Layer 9 of a small transformer language model trained on English Wikipedia (14 layers, counted from 0, width 96).
A neuron adds its activation times its output weights to the MLP's output. To switch it off is to set its activation to zero at one token and run the rest of the model.

Output weights of the MLP neurons that the questions are about. A number n stands for n times 0.0045.
n3: 21 24 -33 -26 48 6 3 18 -24 13 -12 12 -11 30 -44 -29 -19 -30 -30 13 -7 56 -9 22 -14 23 26 -17 -47 2 47 27 12 -16 -6 -40 14 52 -64 20 6 8 13 -1 7 -3 55 34 -35 -8 -15 -13 9 7 -43 10 35 11 40 -12 22 -17 28 21 33 7 65 26 21 -46 -57 -4 -8 -2 -21 4 7 6 -64 -39 -30 -33 47 13 -56 56 -13 13 18 -4 -1 4 -20 -15 -19 -57
n92: 0 13 -21 9 -20 -2 -18 -30 22 4 -36 32 94 -25 -3 5 62 27 61 -16 -30 4 -8 -25 -6 55 25 13 -4 -21 26 -2 21 27 47 -8 -16 -9 -65 -10 -12 -44 16 9 -3 -26 31 4 -29 -48 54 -24 -48 18 16 15 -53 13 14 5 -12 36 -21 -3 -9 -6 13 -15 -8 18 -1 13 -3 -30 -21 -44 14 24 -6 -26 11 -24 51 -2 -12 -8 -19 -22 -24 11 7 36 -37 30 7 -29
n146: 23 40 -11 14 50 -22 36 -6 20 -3 -30 34 -48 -44 -32 1 -15 -9 10 -28 -11 -42 14 29 -25 51 -3 31 -20 -44 -1 -20 -10 -15 0 33 13 -12 21 43 3 23 -8 -1 -1 33 20 -7 8 4 -52 14 -14 -41 -35 -52 -14 -23 -26 -30 1 -17 1 4 45 6 45 7 2 3 33 46 -12 -32 20 22 2 -43 38 -11 -15 2 0 0 17 37 13 -13 -8 -27 26 -16 36 -8 -42 9
n179: 19 1 -35 -15 14 -24 -5 36 14 -12 -14 24 21 39 36 -32 -20 19 -18 1 -31 -6 15 22 6 -16 33 -16 -18 8 -39 10 -36 -23 26 -2 -1 48 -21 -23 79 -55 -1 2 -2 41 -11 -12 -14 9 -4 25 -5 -41 45 -46 -2 0 -9 4 -33 1 1 -21 -2 25 -7 -12 -16 18 -3 6 -30 4 18 33 -11 -3 -26 -25 37 53 -15 11 -6 15 -6 6 -32 -9 -12 18 33 -8 -10 35
n207: -51 -10 14 -30 -21 19 4 -80 -19 -65 22 7 0 -8 12 6 -2 -15 12 -7 -9 0 5 -3 -59 21 -16 -31 -42 -4 -35 -42 9 -5 15 46 -29 14 -2 23 22 -2 17 12 3 27 -9 7 34 -2 -41 26 29 -12 -4 34 -15 17 24 29 -30 8 -4 -9 31 29 14 25 -24 -52 30 15 28 19 -23 -3 5 -10 -7 -17 16 35 8 38 -8 -19 48 -15 37 -33 -7 -34 4 -1 32 15
n244: 42 2 5 11 15 -23 19 -9 -15 -37 22 6 29 -19 29 1 16 12 -23 1 9 -14 -33 -18 20 -35 -11 24 -10 -32 7 -21 40 -19 -12 -67 -14 42 23 56 -13 2 -3 28 33 -2 -13 23 26 48 39 9 -42 38 -7 34 -17 7 -42 12 11 15 30 -18 -14 -27 16 -4 -39 -32 29 43 16 0 -43 -38 18 -19 6 -28 13 -55 11 -6 3 -22 -25 5 -40 -11 6 7 -37 53 12 -17
n255: 8 -36 -31 6 -8 14 -37 10 7 2 -32 -2 30 28 -16 31 18 22 -3 2 -16 20 -14 -14 5 -29 14 23 -9 -33 37 -10 3 27 33 2 19 -45 15 18 -20 18 -6 12 10 -8 -41 -6 -16 -2 -40 -3 7 -18 1 -7 29 21 26 9 20 -14 20 -45 2 -4 22 12 -64 20 1 24 11 -13 -59 25 0 -36 48 -1 -12 -61 -26 -29 33 12 -16 51 28 9 -3 -3 -21 0 14 37

Each question names a token from some text and the token that comes next. It shows the activations a of the neurons there, in the order above. A number n stands for n times 0.11.

Then comes g, the gradient of the next token's log-probability with respect to the MLP's output, scaled to length 1. A neuron's effect is roughly proportional to its activation times (output weights . g). A number n stands for n times 0.0044.

"2", then "3"
a: -1 2 -8 2 -1 -1 -4
g: -5 -5 -31 -54 -46 14 -10 2 -27 19 -51 -53 20 -10 34 -10 4 16 13 61 -33 4 22 14 30 -32 0 -6 3 -25 -17 10 -17 18 11 0 0 -31 34 -3 -16 -22 21 4 17 27 8 50 -46 15 -33 42 -7 9 32 27 4 3 15 15 -7 5 36 6 -7 -35 3 0 -2 38 -23 14 11 -21 -3 26 29 5 -8 -32 -34 17 -10 -18 0 -15 5 13 -1 -1 -18 14 -37 18 6 -7
Switching off which neuron hurts the next token most? n146

" by", then " Eddie"
a: -1 -7 -8 7 0 -5 -49
g: -34 43 47 -27 7 -4 -11 -19 -4 -38 -18 7 5 1 6 13 15 2 65 -26 19 -16 5 12 -3 0 17 37 -1 -43 -9 14 -6 -22 37 -14 -9 -4 13 -45 -21 -34 35 -9 31 12 13 10 -10 -2 -26 -49 34 -2 -36 -19 9 -4 -17 -17 19 35 -24 -14 -6 -15 -9 -18 8 24 1 -27 -30 2 31 13 31 15 -16 19 -10 -45 51 23 -23 -14 1 -3 -13 12 22 17 46 0 8 -22
Switching off which neuron hurts the next token most? n255

" from", then " close"
a: 0 -5 0 19 1 0 0
g: -3 -43 11 -22 -17 23 -5 7 -12 9 -4 -21 5 -13 14 -15 11 -67 -20 4 23 0 -21 11 16 -2 -5 -30 -3 1 38 -17 12 5 31 8 -28 40 -11 23 15 52 -25 38 -26 -13 -44 -32 -11 29 -13 11 -9 -17 32 9 32 1 15 -13 0 9 -16 -49 -2 -16 -28 8 29 -8 44 -4 46 -8 -12 -35 -18 22 9 -11 28 -33 -7 -32 48 16 -21 19 17 32 -24 6 0 33 7 -15
Which neuron, switched off, raises the next token's probability most? n179

"C", then "re"
a: 3 0 -1 -2 22 1 -2
g: -17 7 44 -33 -4 9 -42 -6 -3 -12 20 13 30 3 -17 17 -18 10 44 5 15 -26 23 66 5 51 1 2 8 -51 -12 -2 -9 0 -5 14 -2 -18 6 -7 8 35 -16 10 25 10 -23 -19 33 18 -1 0 10 14 11 30 -57 19 -40 33 -79 -4 -17 -4 -6 5 8 -30 8 4 2 -5 -2 22 3 -24 -7 -15 -32 -20 -8 -35 16 -18 50 5 -1 12 -2 2 -40 -15 6 24 -12 -5
Switching off which neuron hurts the next token most? n207

" tier", then " of"
a: -1 -1 1 -8 0 11 3
g: -45 -6 -37 37 -9 -9 -17 -10 14 -19 -31 -17 9 7 24 -3 -31 43 21 -18 15 17 -42 -43 9 26 10 17 11 28 2 -42 -38 17 -25 -22 30 5 -9 14 -17 36 12 22 -10 38 6 13 -2 -16 5 0 -10 -34 -17 -15 55 -31 -27 -1 20 16 -18 -6 15 -5 -27 -5 0 45 -18 17 -9 12 17 27 33 14 17 48 14 12 0 -10 -1 -55 -5 2 -40 29 -32 -8 -2 -6 -7 27
Which neuron, switched off, raises the next token's probability most? n244

" shot", then " hit"
a: -4 -1 0 25 -2 1 0
g: -34 4 -7 -11 -4 8 -6 6 35 12 -31 -5 35 -17 -25 -33 -28 -4 14 9 -15 12 -61 24 19 4 36 27 2 27 27 -11 14 13 4 -4 14 -8 -6 11 -14 15 53 -7 25 0 -10 -24 31 19 -39 -20 38 -7 3 1 2 55 8 -32 -17 2 -11 5 -16 -15 21 5 32 12 37 -18 37 -3 -10 -53 -41 -30 5 29 -4 -64 -18 -12 -14 22 -17 5 24 11 5 -26 5 12 -6 -39
Which neuron, switched off, raises the next token's probability most? n179

" by", then " Carl"
a: 0 -7 33 20 2 -3 -13
g: -4 33 -24 4 -42 -16 25 -6 -33 -28 -10 15 19 -19 13 33 -15 27 40 -15 -5 -43 12 4 -13 -16 19 44 -14 -2 -41 -25 -16 -54 13 -14 -26 -22 28 -13 7 -59 67 -30 23 -12 17 44 -17 10 9 -9 37 2 -12 12 -11 -11 -22 5 0 43 21 -16 -22 -11 -13 14 -11 9 9 14 -5 -2 11 28 48 32 -6 8 18 -17 6 9 -3 -5 -44 21 -4 -5 16 5 23 -11 -7 -19
Which neuron, switched off, raises the next token's probability most? n92

" ", then " |"
a: -45 0 8 4 -1 2 0
g: -22 17 0 9 -5 -20 -12 -9 -17 6 29 7 11 12 11 13 -38 7 -22 -24 78 -18 12 -27 -15 -27 6 -2 -7 -4 -6 -50 -2 8 -3 20 55 15 27 10 16 21 -7 -12 28 -9 -32 -27 46 -1 6 16 -33 -31 19 -11 -5 39 6 15 -14 1 -21 12 -16 17 1 -35 -77 -33 -10 -18 12 0 -32 -2 -6 5 18 16 -13 -17 35 -3 19 -6 21 0 -40 -4 42 11 32 6 -5 35
Switching off which neuron hurts the next token most? n3

" Old", then "field"
a: -4 1 0 -3 -2 0 -1
g: 9 -39 51 -18 7 -13 30 -6 -32 -14 -17 37 5 -14 16 -23 -11 -21 1 -6 16 -25 -13 -41 21 17 -50 2 8 -6 -18 -43 17 6 2 -8 -16 31 12 8 14 -41 -11 22 14 28 19 -9 16 0 -44 8 -15 -14 51 0 62 36 14 5 -30 -48 5 -33 -9 -36 -7 9 -16 30 -5 -21 -17 -3 31 13 27 -42 40 23 -15 13 -1 -19 37 -2 -2 -3 -6 8 15 -1 4 23 15 6
Switching off which neuron hurts the next token most? n3

" promoted", then " in"
a: 0 -2 -7 0 0 -1 -27
g: 10 -14 -61 12 35 18 22 -7 21 36 -32 -15 -9 12 -40 9 4 -33 20 21 8 20 1 -4 53 21 -37 13 15 26 -33 -46 54 4 -21 7 -3 -33 -12 4 1 2 3 -8 26 -33 20 2 -9 22 4 -30 -21 21 10 10 -13 13 2 19 33 -10 6 10 -11 -17 31 -33 -43 2 5 -46 10 2 4 11 -21 -3 36 8 9 -18 15 8 53 -12 9 -22 1 -50 5 6 -36 2 6 -35
Which neuron, switched off, raises the next token's probability most? n255